Layer 10 of a small transformer language model trained on English Wikipedia (13 layers, counted from 0, width 128).
A neuron's activation on a vector x is squared ReLU(weights . x), where the dot is the dot product.
The model reads these tokens: "ellig" "ent" " one" "," " artist" "ically" " and" " em" "ot" "ionally" " sat" "is" "f" "ying" "." "\n\n" "For" " much" " of her" " career"

The vector x that enters this layer's MLP at each token. A number n stands for (n - 500) times 0.015.
0 "ellig": 524 355 459 487 531 528 466 555 452 436 586 491 335 429 453 510 449 450 542 499 736 547 532 621 588 422 505 544 516 561 506 534 585 518 487 524 496 454 503 490 520 565 398 540 524 583 462 405 375 551 518 489 452 362 490 517 441 572 506 500 584 552 546 548 455 532 564 415 502 508 409 457 583 567 383 495 609 562 597 601 486 541 441 425 516 417 438 496 620 428 463 591 458 527 489 522 559 515 585 682 572 431 637 509 538 508 626 478 473 519 532 556 536 605 597 524 571 461 575 517 415 480 601 665 510 459 549 440
1 "ent": 478 454 448 528 464 487 480 495 443 484 495 429 477 478 458 460 431 458 461 507 975 505 506 611 522 521 553 535 574 552 476 501 510 525 370 514 489 516 494 486 453 424 503 478 455 550 460 510 423 493 424 546 450 427 520 464 479 528 483 472 543 557 516 488 449 515 526 484 533 524 489 435 547 542 410 471 566 603 589 518 461 521 449 449 530 453 503 416 567 461 443 557 520 534 481 619 465 467 548 730 547 426 627 513 561 528 589 498 498 524 465 495 512 476 439 487 488 500 515 541 475 534 551 550 460 443 554 424
2 " one": 447 601 485 505 394 519 492 483 525 519 422 455 536 527 469 460 535 429 553 503 850 468 528 498 519 442 466 551 614 538 483 538 520 507 440 490 479 477 498 546 430 240 526 469 510 526 483 491 406 504 482 504 418 472 512 608 477 535 449 488 444 563 449 376 465 523 409 562 432 450 476 547 487 486 425 454 640 480 466 434 521 399 542 461 549 535 567 504 515 429 446 567 548 551 495 558 438 434 451 588 519 420 598 615 552 488 512 569 556 551 450 397 410 543 361 508 508 568 441 447 536 544 467 512 450 587 639 477
3 ",": 516 521 419 554 452 471 477 472 548 546 532 448 593 494 444 471 573 579 448 508 735 530 502 490 581 452 539 508 501 478 529 529 487 593 561 448 477 510 732 427 459 409 523 485 487 596 539 598 510 567 493 457 477 419 601 541 484 478 474 471 415 566 435 475 414 540 567 518 523 485 549 471 454 572 590 522 628 606 418 541 537 509 532 486 461 430 504 526 524 395 468 544 474 556 505 500 467 618 495 603 515 382 531 484 511 491 463 567 458 411 456 519 544 442 249 558 441 528 525 515 557 465 497 654 448 520 593 544
4 " artist": 475 515 474 492 504 539 510 511 459 485 548 418 527 544 467 488 591 664 513 458 767 461 453 570 550 400 429 525 576 481 432 483 546 511 303 474 476 409 452 515 532 435 479 485 434 548 486 529 459 624 609 490 476 458 515 629 524 542 398 524 403 500 471 472 423 480 630 564 468 512 422 565 415 487 322 480 561 549 479 530 484 560 563 550 568 583 444 468 412 458 450 610 550 579 520 367 495 498 584 690 488 494 577 584 499 512 554 521 523 476 447 517 531 413 468 459 338 473 387 470 524 418 523 637 480 527 523 427
5 "ically": 490 473 501 446 477 491 479 437 556 477 516 485 593 516 450 492 561 538 453 420 707 461 500 448 411 448 579 600 572 464 440 419 538 498 510 484 450 471 675 440 452 182 552 480 479 417 524 556 480 483 460 569 460 542 620 598 525 544 516 505 440 499 482 357 435 463 428 529 403 645 468 584 341 538 478 529 455 492 575 571 526 570 508 541 531 508 438 482 616 420 424 518 500 484 457 466 537 615 510 628 580 517 569 473 490 501 544 602 484 548 522 434 572 464 331 449 441 476 488 536 528 431 420 588 471 551 539 545
6 " and": 451 487 485 441 553 504 470 478 528 521 544 401 563 479 487 446 548 525 420 509 714 444 474 459 584 499 568 516 461 518 548 481 504 588 519 420 428 551 754 448 600 351 511 520 535 456 529 529 450 516 435 450 450 420 559 559 501 483 496 445 522 541 411 428 406 484 471 484 422 572 476 470 450 600 529 587 523 558 398 541 556 541 522 549 427 479 476 463 486 480 457 517 468 449 513 440 486 626 517 626 496 469 459 456 548 510 563 573 502 492 465 510 506 457 236 571 387 434 491 469 577 482 415 591 546 476 565 568
7 " em": 432 534 468 635 520 541 516 515 482 461 374 513 564 610 605 467 487 486 581 406 488 490 508 604 506 344 367 536 518 588 410 409 527 636 421 511 461 450 638 629 491 626 506 502 524 436 479 490 416 453 551 388 465 466 526 455 539 529 557 445 501 472 524 366 490 364 453 506 479 645 417 475 309 553 464 547 494 370 390 559 553 590 428 514 611 492 479 471 559 507 417 436 417 478 440 510 490 668 464 676 628 503 450 597 550 584 563 490 420 473 618 575 459 490 541 436 454 499 468 443 447 475 575 587 452 448 472 639
8 "ot": 440 510 442 568 532 575 647 423 492 458 416 490 458 425 361 403 534 465 536 508 546 488 463 641 593 374 578 616 458 601 524 458 547 398 479 468 608 554 490 598 470 609 514 525 526 633 438 453 466 441 500 590 455 384 386 522 458 493 479 561 644 470 506 361 617 499 451 416 545 639 397 526 572 624 352 523 495 557 588 672 468 559 442 518 452 611 595 455 590 513 493 467 472 562 504 454 471 472 413 665 563 500 466 449 493 499 597 417 553 439 555 588 555 602 570 493 510 503 465 537 462 512 467 588 571 463 527 473
9 "ionally": 445 462 500 459 475 535 499 431 552 443 449 508 604 462 496 435 550 527 450 453 777 485 476 510 458 518 537 602 512 465 506 490 584 533 562 478 437 497 692 471 503 226 579 491 490 367 487 554 454 446 455 521 450 502 546 539 482 498 508 503 509 510 510 333 450 423 488 499 420 627 456 592 398 562 437 551 407 509 532 572 511 581 485 510 468 489 440 510 603 488 454 511 536 453 458 464 572 598 468 637 549 499 483 458 527 532 569 579 517 536 504 380 572 491 321 554 446 524 446 539 489 486 420 633 545 539 537 534
10 " sat": 327 513 533 521 501 485 637 467 527 331 562 524 471 453 654 552 558 392 586 550 476 547 511 577 327 456 427 540 495 627 388 468 571 493 448 587 591 424 485 559 563 506 536 444 559 600 549 561 556 504 531 584 500 456 394 563 421 539 672 530 574 516 489 528 519 392 522 547 453 559 498 493 258 540 416 472 589 498 449 479 493 648 470 583 647 532 421 471 575 513 448 436 572 450 508 497 539 551 582 609 579 440 446 595 495 422 402 543 520 502 538 510 504 636 508 513 432 536 392 515 508 436 545 482 524 464 585 570
11 "is": 443 536 482 405 310 381 484 477 478 387 574 499 526 422 496 566 612 319 434 560 512 648 575 443 526 462 458 520 504 635 574 575 542 498 466 470 517 440 422 561 525 595 587 504 507 477 468 527 489 591 495 417 530 591 433 548 520 415 555 579 506 479 450 493 528 462 516 577 432 531 486 571 409 447 358 413 506 299 469 414 554 587 557 538 623 567 380 589 429 474 448 535 584 477 494 532 475 522 503 617 541 396 360 485 526 488 423 518 674 413 491 499 549 548 466 322 467 404 499 443 503 491 600 563 569 403 540 459
12 "f": 571 366 499 503 447 607 550 530 441 523 573 577 481 478 414 510 590 409 482 553 511 630 568 648 509 494 385 581 513 588 474 494 581 466 393 467 497 417 451 546 520 280 525 577 466 589 410 438 531 443 445 576 378 504 442 575 417 424 531 387 486 622 547 463 612 354 476 452 427 473 448 544 515 514 470 557 463 522 465 587 649 468 560 403 411 534 383 452 520 539 550 365 434 402 601 364 531 583 575 663 570 546 353 430 500 530 560 504 444 471 495 407 577 540 501 429 535 477 527 428 561 533 520 483 466 471 481 594
13 "ying": 389 477 519 557 487 465 501 481 471 413 539 435 619 464 449 453 557 533 449 499 788 520 470 494 495 548 539 523 602 505 415 530 569 509 479 446 367 494 686 488 471 298 589 518 514 504 404 560 490 465 438 571 554 442 520 516 477 556 628 444 484 507 500 408 563 509 450 537 409 508 496 544 503 585 336 417 559 525 494 537 486 550 522 511 597 476 516 467 577 493 454 466 471 477 500 501 476 498 523 636 560 526 449 502 486 480 506 575 555 533 464 499 558 500 308 527 514 507 459 505 555 501 508 500 506 471 624 458
14 ".": 489 501 461 447 658 543 503 530 480 396 537 411 597 606 466 501 535 526 492 428 547 528 501 575 552 465 455 437 497 467 543 499 488 492 613 575 568 482 685 481 515 534 542 496 478 590 459 612 541 507 466 500 444 295 548 502 448 498 534 519 320 583 504 461 411 448 562 472 441 437 441 462 332 551 576 507 604 627 331 484 500 550 487 471 448 420 418 516 520 474 541 503 574 516 501 490 447 523 495 608 498 505 511 448 532 555 561 519 517 428 473 448 606 512 242 474 549 478 462 508 496 552 410 490 457 491 559 500
15 "\n\n": 460 537 480 424 573 500 499 498 459 462 538 394 540 497 509 447 544 532 522 483 418 539 507 469 533 500 445 477 475 526 562 506 484 539 433 565 479 540 601 514 458 526 526 492 583 554 508 546 542 484 506 447 493 527 518 487 462 507 567 510 195 500 493 470 444 512 597 429 503 465 507 394 434 503 602 470 646 573 307 504 566 565 491 458 497 476 476 483 516 514 497 560 498 481 513 501 396 463 533 644 504 522 584 476 572 494 547 454 469 456 485 402 499 543 197 467 557 418 478 459 525 501 459 526 495 393 524 415
16 "For": 438 462 471 436 504 484 510 580 643 511 479 531 526 586 529 440 528 395 466 506 592 450 544 544 464 358 513 485 498 469 487 425 458 536 518 596 463 416 705 531 563 443 553 552 688 497 424 564 382 522 453 472 556 524 496 538 564 513 575 532 381 471 371 365 673 425 554 473 485 519 498 444 548 443 483 490 583 423 410 502 494 462 429 520 695 514 529 530 483 488 520 446 349 516 446 498 496 578 525 653 452 612 557 439 451 513 547 489 547 501 487 393 450 619 307 368 485 472 479 452 532 528 555 399 608 539 489 510
17 " much": 376 503 470 385 480 519 418 465 536 483 399 538 536 548 453 429 466 418 548 464 606 575 466 582 438 410 495 447 488 413 485 449 471 596 470 509 460 449 505 491 455 284 397 514 629 514 506 573 436 413 419 494 486 557 480 625 529 568 491 521 429 485 471 337 493 485 513 556 464 519 599 465 480 434 490 547 459 430 421 515 516 490 490 540 542 608 494 522 522 394 492 554 466 468 468 514 442 540 524 619 605 587 488 456 437 493 511 615 567 538 494 397 600 565 248 412 608 490 391 533 504 509 495 568 602 520 458 476
18 " of her": 447 538 570 511 454 575 518 527 498 505 464 524 513 478 520 471 458 502 521 442 657 405 519 567 555 442 580 463 368 494 466 548 490 556 498 587 493 474 657 666 560 306 557 470 584 483 527 550 474 454 394 476 444 517 534 512 546 544 542 456 382 525 436 393 572 416 516 584 496 550 573 478 512 539 420 616 545 505 395 441 494 517 585 493 532 417 545 553 521 463 480 596 568 537 449 578 541 514 657 589 604 614 538 561 534 501 504 548 582 540 450 578 487 598 315 438 550 434 400 615 587 584 407 634 578 374 499 453
19 " career": 379 529 478 494 419 611 591 423 442 498 522 604 519 517 483 551 526 570 500 425 618 356 443 408 475 464 404 411 578 503 462 551 508 496 463 547 551 488 533 479 529 368 480 415 548 449 476 603 604 471 378 515 406 480 605 492 553 529 469 537 352 540 458 377 466 509 598 579 427 533 547 415 444 691 395 501 549 574 437 488 615 502 580 525 590 474 496 555 487 447 560 509 479 489 524 567 444 515 483 646 560 550 458 560 492 471 560 572 555 365 500 353 534 485 363 471 486 406 484 619 422 553 494 637 607 445 474 461

Each question shows the input weights of one neuron of the MLP. A number n stands for (n - 500) times 0.00093.

n40: 533 531 451 351 523 432 418 453 542 484 341 724 519 544 649 551 378 581 327 424 372 386 602 574 549 603 301 470 473 500 636 315 480 464 560 362 297 506 519 582 484 672 570 680 443 380 426 373 487 507 608 615 312 610 526 621 591 644 497 210 523 481 613 510 706 477 716 372 545 378 477 395 473 233 494 252 490 637 513 361 648 497 544 423 337 170 642 436 581 219 536 527 554 354 382 331 650 513 523 571 529 556 411 477 546 472 503 488 536 592 388 426 449 500 410 497 554 610 477 494 530 526 594 523 379 497 624 510
It fires most on token 12 "f"

n510: 494 583 527 473 225 510 289 562 578 585 559 300 425 421 517 537 519 430 682 422 491 475 584 297 545 538 751 594 471 535 607 382 311 468 533 275 453 635 578 384 645 487 497 412 337 426 484 457 466 426 484 731 484 528 651 490 497 588 541 408 541 481 620 587 411 684 506 289 566 558 465 419 575 500 382 641 343 540 534 535 500 313 460 612 523 342 674 525 450 612 417 552 587 206 428 630 641 462 539 542 465 449 433 490 388 623 426 562 432 600 425 406 374 332 385 456 410 494 474 363 285 637 444 411 481 705 589 548
On which three tokens does it fire most, strongest first? 6 " and", 5 "ically", 9 "ionally"

n443: 402 477 489 564 485 555 521 603 523 412 520 652 535 351 626 612 419 324 494 419 532 518 426 587 472 590 769 592 530 415 518 448 296 473 461 375 494 782 463 420 544 623 623 338 449 689 549 554 451 512 461 636 618 583 391 476 685 630 570 297 471 556 500 601 586 529 494 552 424 464 573 347 572 306 462 446 485 475 531 500 471 312 426 520 448 379 432 421 451 285 529 665 457 517 359 582 434 456 611 395 404 394 562 557 636 603 527 457 533 589 462 512 360 324 441 604 512 596 485 553 592 491 485 348 335 497 494 315
On which token does it fire most, and how strongly? 1 "ent", at about 2.8

n44: 484 457 289 715 562 588 367 448 690 564 384 394 358 765 482 619 345 686 578 407 424 422 431 547 485 570 460 521 414 416 428 584 493 664 629 511 547 471 490 394 560 833 670 355 434 400 539 684 656 404 472 538 465 480 408 680 503 538 543 300 636 389 441 613 558 426 503 489 547 551 681 471 451 507 491 587 514 564 642 362 436 328 356 619 560 371 366 637 383 605 503 535 440 339 556 524 601 473 497 564 299 636 646 658 500 615 261 512 500 681 647 390 324 565 503 460 723 399 351 301 493 656 604 497 534 593 561 655
Its two highest activations, in order, are on tokens 7 " em", 16 "For"

n85: 629 494 506 645 503 470 392 487 491 494 466 484 491 539 503 426 506 544 411 420 550 189 660 528 694 519 652 420 445 516 458 647 487 570 692 451 466 577 574 299 500 434 554 251 620 657 520 455 528 497 356 662 282 537 424 551 497 578 594 525 494 381 715 471 414 516 488 392 469 503 644 422 452 371 468 380 624 677 771 437 419 599 439 587 447 283 545 466 600 513 424 723 490 395 478 525 328 361 536 518 437 500 493 516 532 610 350 582 538 730 593 568 274 535 446 569 602 544 316 569 398 614 351 381 303 441 598 377
On which three tokens does it fire most, strongest first? 1 "ent", 18 " of her", 2 " one"

n473: 421 613 509 592 417 454 497 559 602 509 398 417 228 473 698 213 356 305 487 510 472 283 538 261 561 500 575 593 439 525 378 588 387 420 607 474 559 589 488 522 653 575 774 581 497 563 493 367 590 676 392 541 425 427 583 560 370 675 690 399 468 509 481 605 519 472 506 510 513 506 484 548 406 503 629 367 332 547 537 453 441 641 301 361 263 473 500 572 512 538 509 584 526 431 655 431 545 677 555 446 422 402 536 397 484 451 322 311 468 465 457 497 467 471 614 484 708 563 468 459 525 418 516 509 319 309 449 695
It fires most on token 10 " sat"

n291: 495 525 449 503 500 605 495 527 645 415 588 597 492 559 540 578 434 459 508 526 368 348 497 467 553 669 518 317 555 443 503 505 402 409 492 634 411 395 414 364 538 477 544 460 442 426 414 481 381 421 391 581 439 487 513 536 404 630 474 624 699 441 537 557 370 503 533 500 428 497 564 437 587 392 399 423 555 775 440 400 497 670 465 561 452 593 558 633 385 487 662 577 370 325 411 603 460 557 587 563 574 568 530 353 362 472 526 562 581 586 515 406 524 560 478 523 567 433 339 376 372 554 582 485 505 379 461 446
On which token does it fire most, and how strongly? 19 " career", at about 2.5

n242: 590 503 665 536 422 461 503 509 503 631 260 592 511 557 568 464 465 452 334 413 410 565 572 382 571 672 517 569 456 307 468 400 605 468 629 423 432 481 511 454 707 537 671 480 644 412 506 746 553 459 583 589 626 514 629 406 491 559 421 254 423 304 605 572 437 526 446 491 627 471 435 328 412 486 545 662 400 641 522 542 438 425 566 646 348 449 526 548 537 357 526 553 521 508 419 560 400 494 520 661 585 354 347 607 460 550 480 545 460 757 430 545 556 434 465 601 527 503 520 594 595 509 438 523 491 623 466 432
It fires most on token 9 "ionally"

n28: 411 532 618 486 345 562 527 339 376 642 438 537 445 710 698 256 638 394 527 239 441 311 662 454 461 461 723 645 663 421 632 469 361 510 493 590 470 509 386 490 487 606 642 622 425 398 462 398 438 483 462 349 442 581 457 610 548 445 365 367 513 417 581 590 493 454 684 252 500 540 559 544 469 530 658 510 614 468 435 240 319 591 429 451 344 472 537 592 566 647 401 609 205 608 510 719 654 300 425 487 493 470 277 561 423 655 507 503 534 493 474 346 593 399 560 451 611 437 371 473 628 400 503 497 403 575 563 649
It fires most on token 7 " em"

n507: 589 546 333 602 380 380 339 439 323 606 434 491 398 374 512 505 600 536 590 471 448 405 580 453 427 522 613 520 629 321 363 546 414 565 434 544 447 672 415 619 625 405 479 451 529 500 320 644 467 546 494 477 497 524 514 461 543 598 503 480 542 478 506 503 427 640 408 491 553 406 639 540 586 573 503 434 531 761 505 341 497 580 486 467 345 402 642 408 653 289 517 523 529 238 544 612 656 368 506 426 539 503 559 671 438 631 432 629 472 548 431 453 450 472 503 450 450 550 443 534 645 461 393 534 351 648 413 497
On which token does it fire most, and how strongly? 2 " one", at about 2.4

n234: 465 376 360 728 595 416 425 603 472 376 399 411 362 512 435 631 570 391 547 440 439 500 630 313 557 398 528 471 646 270 643 419 666 547 664 623 358 485 589 273 630 587 718 446 548 559 481 355 417 525 481 525 477 564 588 534 439 352 571 387 478 512 385 626 572 528 676 318 602 591 404 509 570 484 526 532 377 371 412 295 460 421 533 338 422 602 541 515 361 484 419 670 189 428 374 516 413 478 414 468 404 525 539 532 563 503 516 601 506 538 534 475 542 579 491 694 680 481 554 466 642 628 256 385 349 463 444 472
On which three tokens does it fire most, strongest first? 16 "For", 15 "\n\n", 14 "."

n474: 446 431 400 661 455 288 547 466 305 599 567 559 535 474 560 473 525 505 506 508 227 558 486 367 375 525 370 475 579 396 545 651 486 324 545 434 462 422 427 606 639 492 597 452 562 692 417 477 603 478 583 503 509 705 553 434 392 571 533 307 613 525 522 556 671 453 598 594 473 511 563 500 545 547 503 387 589 549 385 424 601 472 601 497 290 564 681 533 426 561 555 449 503 558 519 445 596 508 537 492 462 522 410 313 420 601 544 657 612 567 551 500 523 506 542 641 376 361 424 459 492 525 724 511 555 373 481 497
It fires most on token 12 "f"

n501: 547 422 510 608 531 465 421 289 500 417 495 438 421 585 590 574 486 600 601 344 445 659 667 577 337 486 437 483 528 347 711 442 557 511 606 497 400 584 525 565 567 503 389 388 489 379 598 644 464 653 641 472 520 519 469 556 460 514 506 422 570 511 713 630 321 584 492 549 644 703 334 600 497 338 510 442 416 559 625 677 442 392 541 434 619 597 573 348 414 556 494 474 380 428 549 542 684 315 394 513 564 424 526 415 388 627 508 580 542 415 409 462 448 540 527 450 731 492 534 400 384 478 445 494 508 525 534 500
It fires most on token 0 "ellig"

n502: 653 547 378 522 550 538 482 509 317 509 407 262 440 564 602 619 581 527 623 289 401 494 429 569 602 573 545 423 547 470 562 519 631 373 547 636 418 434 404 441 545 540 709 462 453 361 560 604 509 398 535 451 308 322 442 460 365 538 503 586 644 615 435 605 512 476 524 322 524 358 415 572 375 421 642 311 494 619 381 324 554 646 459 344 271 497 689 530 424 521 643 375 506 500 635 503 500 460 472 451 358 543 506 391 565 642 364 562 618 404 314 419 582 466 526 455 759 594 584 558 454 638 412 372 439 479 659 527
It fires most on token 14 "."

n449: 561 598 521 660 367 432 428 618 465 552 634 388 449 310 640 484 262 393 389 600 401 611 421 381 584 645 532 517 400 519 380 527 497 421 376 463 526 414 436 629 409 575 664 387 483 621 524 523 395 487 608 681 483 566 392 510 574 450 635 490 716 526 331 546 575 585 574 456 620 599 400 454 567 448 497 500 510 486 481 461 271 612 677 487 554 524 629 271 565 474 454 677 674 512 695 533 443 415 286 435 704 523 541 341 612 617 299 644 711 503 558 638 385 497 553 712 405 552 140 428 418 497 423 500 588 596 536 474
On which three tokens does it fire most, strongest first? 10 " sat", 8 "ot", 11 "is"

n355: 590 445 442 473 318 456 477 702 405 500 647 494 500 495 450 727 563 543 503 405 486 432 552 614 512 418 503 618 535 469 613 409 515 592 594 615 463 559 439 572 359 616 457 666 445 308 638 488 461 532 650 540 523 635 449 560 614 733 559 577 386 528 566 517 557 619 652 447 492 609 447 527 631 457 622 462 440 698 553 601 433 451 401 439 432 497 477 348 582 597 568 384 349 581 433 500 293 651 552 454 652 494 646 477 483 569 469 628 471 626 578 455 583 445 624 511 598 393 392 418 618 426 637 401 617 644 454 387
It fires most on token 0 "ellig"

n282: 508 478 492 379 491 612 437 477 570 494 625 603 439 571 544 658 543 548 435 607 478 421 442 439 567 621 567 428 685 607 370 597 572 437 497 532 452 449 428 403 359 500 524 430 477 347 697 427 569 339 647 632 500 544 591 548 439 491 413 517 580 554 601 320 395 528 539 553 627 549 427 586 311 534 458 482 466 590 600 458 508 609 530 620 388 371 486 478 542 395 596 445 467 511 464 421 413 719 410 406 475 557 440 497 489 770 523 796 397 557 570 221 603 471 503 517 690 492 477 415 595 517 345 410 506 508 466 599
It fires most on token 5 "ically"

n402: 500 603 489 583 491 509 461 466 427 373 140 617 267 392 463 471 410 509 628 449 384 222 470 570 567 565 316 491 476 541 563 506 524 515 399 518 532 606 552 497 612 530 580 488 457 600 478 631 509 367 463 530 634 581 473 509 668 601 506 488 556 382 536 593 619 518 559 361 568 617 615 489 649 577 682 518 500 415 442 400 409 235 678 453 676 503 599 400 526 348 435 479 593 568 474 645 546 438 327 500 350 434 400 596 524 609 623 434 602 515 547 515 485 494 571 556 329 639 500 544 260 414 537 541 497 532 536 577
Its two highest activations, in order, are on tokens 8 "ot", 7 " em"

n389: 388 600 291 534 440 377 547 400 645 315 555 470 451 396 758 483 332 615 441 479 379 594 620 685 525 704 552 524 560 339 515 388 539 461 409 595 474 528 514 628 383 553 614 554 164 332 604 324 566 536 482 506 269 503 542 370 503 551 497 527 609 559 461 533 672 462 614 576 593 476 506 450 630 394 429 345 494 599 463 368 497 446 577 552 353 497 604 491 462 580 565 370 549 632 575 532 452 240 476 625 439 648 475 404 619 474 390 462 476 548 578 465 463 536 435 599 426 471 488 462 545 385 524 547 559 500 506 526
It fires most on token 1 "ent"

n20: 628 581 629 544 353 369 651 491 595 662 376 582 350 434 745 465 421 290 572 433 468 524 521 456 545 622 491 497 430 524 396 460 402 518 546 488 464 455 577 625 413 461 500 405 315 583 622 488 406 567 447 412 624 850 545 575 373 593 509 331 395 605 546 451 479 515 482 547 503 585 548 327 605 503 433 627 512 583 444 542 491 521 427 462 393 398 631 569 443 428 668 503 245 606 580 584 522 675 389 352 601 527 705 451 424 558 379 508 588 692 408 364 463 543 683 435 610 476 562 530 530 391 401 404 476 500 584 434
On which three tokens does it fire most, strongest first? 18 " of her", 16 "For", 2 " one"

n42: 492 474 375 463 511 491 505 638 500 579 487 511 318 709 469 423 655 331 511 336 385 579 447 414 512 473 575 500 631 655 556 506 508 632 576 421 381 454 543 472 386 478 573 386 396 578 393 534 433 464 407 514 391 666 514 464 382 520 613 557 691 581 406 538 453 522 451 466 468 572 416 490 662 495 563 607 292 583 380 335 578 677 577 489 474 563 605 400 486 552 456 377 480 443 562 456 480 484 433 446 451 431 563 370 621 571 475 591 624 638 508 452 497 680 593 578 472 427 416 530 492 683 609 549 500 673 628 614
On which token does it fire most, and how strongly? 12 "f", at about 1.4

n80: 569 391 503 534 595 469 497 497 484 470 503 508 589 442 652 382 698 536 489 452 629 374 433 578 642 554 516 349 416 371 363 378 362 564 647 574 557 707 376 583 549 426 583 477 562 523 506 738 543 492 543 411 565 495 544 486 639 573 511 426 624 530 553 544 367 514 456 646 514 350 585 401 624 602 556 514 627 398 444 328 557 425 620 532 414 456 609 552 446 459 541 610 759 560 378 558 483 608 480 544 410 530 607 536 456 660 350 437 430 489 489 527 346 341 474 478 667 516 649 514 453 437 540 456 431 336 497 514
It fires most on token 18 " of her"

n176: 536 487 479 692 431 507 546 443 541 574 725 224 611 503 764 459 457 364 477 497 436 516 520 462 448 478 609 615 536 481 355 483 454 612 627 735 410 683 462 507 516 706 521 503 660 716 544 670 583 493 641 539 343 487 474 474 517 470 529 370 481 600 447 569 409 529 478 762 513 523 497 681 507 299 530 470 415 787 541 609 359 507 604 624 399 479 680 503 516 653 406 633 358 525 385 409 463 386 444 576 474 337 480 520 513 594 516 470 664 500 449 513 577 658 654 759 442 683 682 367 601 578 507 494 721 478 571 529
On which token does it fire most, and how strongly? 10 " sat", at about 1.6

n75: 485 581 494 537 487 557 513 487 335 558 551 369 323 519 682 633 635 568 497 388 148 529 470 300 671 535 519 372 319 510 434 627 474 464 457 470 382 604 538 327 622 532 469 368 427 353 369 716 715 293 296 552 393 581 598 461 330 507 426 416 458 564 635 549 500 697 558 369 516 373 603 433 394 574 533 320 480 599 405 420 433 461 682 567 598 302 556 391 510 406 594 556 365 537 468 523 586 529 527 509 266 399 609 615 376 525 383 739 421 480 347 421 393 477 423 653 669 513 510 561 588 536 497 552 523 497 584 455
It fires most on token 19 " career"

n431: 474 322 390 597 374 629 497 628 459 639 462 570 508 419 658 583 578 612 599 584 449 456 455 684 621 505 484 402 340 363 729 409 590 508 511 568 503 648 381 558 484 582 465 615 508 509 617 576 435 503 574 558 463 487 337 503 568 472 481 417 486 648 452 652 494 500 413 645 407 517 304 477 452 470 426 579 425 668 481 475 473 500 519 713 503 538 419 285 331 591 538 399 557 450 535 604 480 263 469 459 443 514 370 556 500 489 417 576 358 383 486 611 409 397 547 608 526 500 573 445 633 494 559 596 431 503 494 500
On which token does it fire most, and how strongly? 12 "f", at about 0.31

n360: 567 410 573 397 544 500 625 554 588 595 594 430 426 564 458 426 538 572 442 465 523 535 488 543 553 414 494 421 338 428 441 494 379 444 631 503 563 552 457 444 454 500 556 272 449 525 485 652 608 359 659 567 494 464 354 570 431 384 480 314 642 633 521 409 439 549 580 524 497 363 552 475 684 454 468 464 287 442 475 540 520 277 525 722 476 423 805 566 629 485 575 438 197 500 386 457 515 567 675 536 540 515 518 476 593 528 553 503 491 594 517 321 458 529 657 571 594 440 441 379 444 750 375 390 564 404 451 433
On which three tokens does it fire most, strongest first? 12 "f", 8 "ot", 16 "For"

n248: 636 489 657 399 480 529 506 546 560 566 416 682 554 619 477 398 368 371 403 421 430 299 422 598 479 541 617 469 551 577 441 674 576 436 503 466 481 555 549 609 377 621 515 463 469 491 717 398 549 573 551 522 474 540 664 406 702 511 347 467 580 533 508 589 566 610 424 678 637 520 557 445 639 417 649 491 536 462 548 421 451 531 564 370 362 500 416 582 399 431 475 624 416 697 413 597 395 494 650 419 525 658 541 517 478 570 458 388 439 545 427 522 549 603 492 522 428 393 475 550 500 304 520 654 445 611 472 329
On which token does it fire most, and how strongly? 18 " of her", at about 1.6

n36: 562 423 408 613 497 556 404 431 462 576 516 474 369 500 480 435 377 567 526 494 459 290 616 597 689 478 600 413 646 364 412 316 419 693 444 553 235 476 328 458 364 456 486 487 507 369 599 523 559 261 599 500 579 590 555 500 457 844 705 535 628 313 575 667 519 580 569 444 712 474 500 527 539 576 542 539 372 863 457 339 569 581 515 303 510 520 703 516 443 452 583 614 500 506 359 672 526 609 539 491 440 446 440 607 625 611 371 597 487 655 647 456 388 590 515 544 567 513 585 427 574 522 431 592 503 419 379 494
It fires most on token 1 "ent"

n250: 548 362 412 696 478 405 579 331 652 708 678 454 512 500 551 636 457 391 360 614 420 418 389 554 536 473 635 586 336 428 512 318 395 577 753 390 389 408 503 506 352 536 581 429 400 423 544 394 625 451 487 616 575 562 665 500 691 671 653 345 606 379 531 528 317 488 482 459 431 469 626 299 652 458 556 516 442 481 465 524 446 472 488 562 307 481 525 440 386 564 331 531 579 529 411 558 491 619 565 343 440 704 576 629 628 506 515 416 706 555 548 604 443 411 497 572 459 506 618 415 472 464 459 497 494 547 664 636
Its two highest activations, in order, are on tokens 6 " and", 3 ","

n129: 466 432 486 728 487 602 553 440 497 479 383 382 590 526 750 398 500 540 370 588 572 546 537 394 447 537 333 578 491 509 519 364 409 609 604 404 473 538 295 525 589 528 609 481 209 315 586 724 437 416 618 689 652 577 531 494 716 731 524 414 466 503 525 525 497 411 667 427 616 453 537 494 494 398 520 402 432 474 686 595 357 438 583 521 314 409 550 546 576 454 420 365 403 597 566 543 519 475 462 506 503 478 403 406 534 366 457 392 743 634 518 397 257 397 523 464 510 540 384 540 326 515 298 374 528 632 602 555
It fires most on token 9 "ionally"

n298: 415 595 600 543 612 283 379 451 525 557 509 522 460 443 645 571 503 393 449 468 537 664 554 444 548 594 768 532 339 547 432 438 419 395 676 382 406 539 407 385 560 761 649 419 575 617 569 419 692 580 334 436 611 518 433 332 487 468 522 415 582 503 452 787 478 554 500 582 747 302 585 503 445 604 512 464 605 557 558 447 416 510 485 457 444 550 516 481 481 389 487 487 510 395 413 620 435 639 578 351 359 643 583 439 637 479 430 389 506 500 599 534 493 391 548 512 427 792 406 358 360 677 432 261 348 469 693 522
It fires most on token 10 " sat"

n136: 335 599 516 411 538 553 424 369 342 612 594 524 567 444 654 249 549 490 239 462 389 497 733 389 445 585 493 392 374 558 713 352 447 503 687 440 442 497 530 535 565 524 562 482 444 409 521 560 550 437 649 417 592 606 490 631 436 697 649 390 696 582 559 697 569 404 693 347 554 476 490 429 349 435 475 299 335 572 740 340 310 486 424 510 536 182 538 578 229 424 415 500 597 278 554 490 729 586 409 555 493 324 435 413 617 500 531 481 611 389 618 409 326 327 647 581 529 548 395 572 327 473 542 381 435 443 507 507
Its two highest activations, in order, are on tokens 11 "is", 10 " sat"

n33: 526 530 638 497 554 503 354 429 599 403 401 535 441 416 674 494 548 425 405 503 429 331 359 475 700 335 637 324 506 560 231 662 181 401 597 425 350 622 451 459 403 588 473 384 387 517 546 604 478 289 591 589 600 439 620 557 591 464 360 576 494 669 673 456 538 494 587 559 475 487 566 497 419 528 474 432 636 437 448 466 438 561 469 522 526 297 385 603 394 478 579 639 543 593 593 576 335 620 535 441 547 753 612 695 731 518 417 517 545 631 463 361 595 481 545 627 398 437 626 311 564 355 490 478 336 463 576 450
It fires most on token 14 "."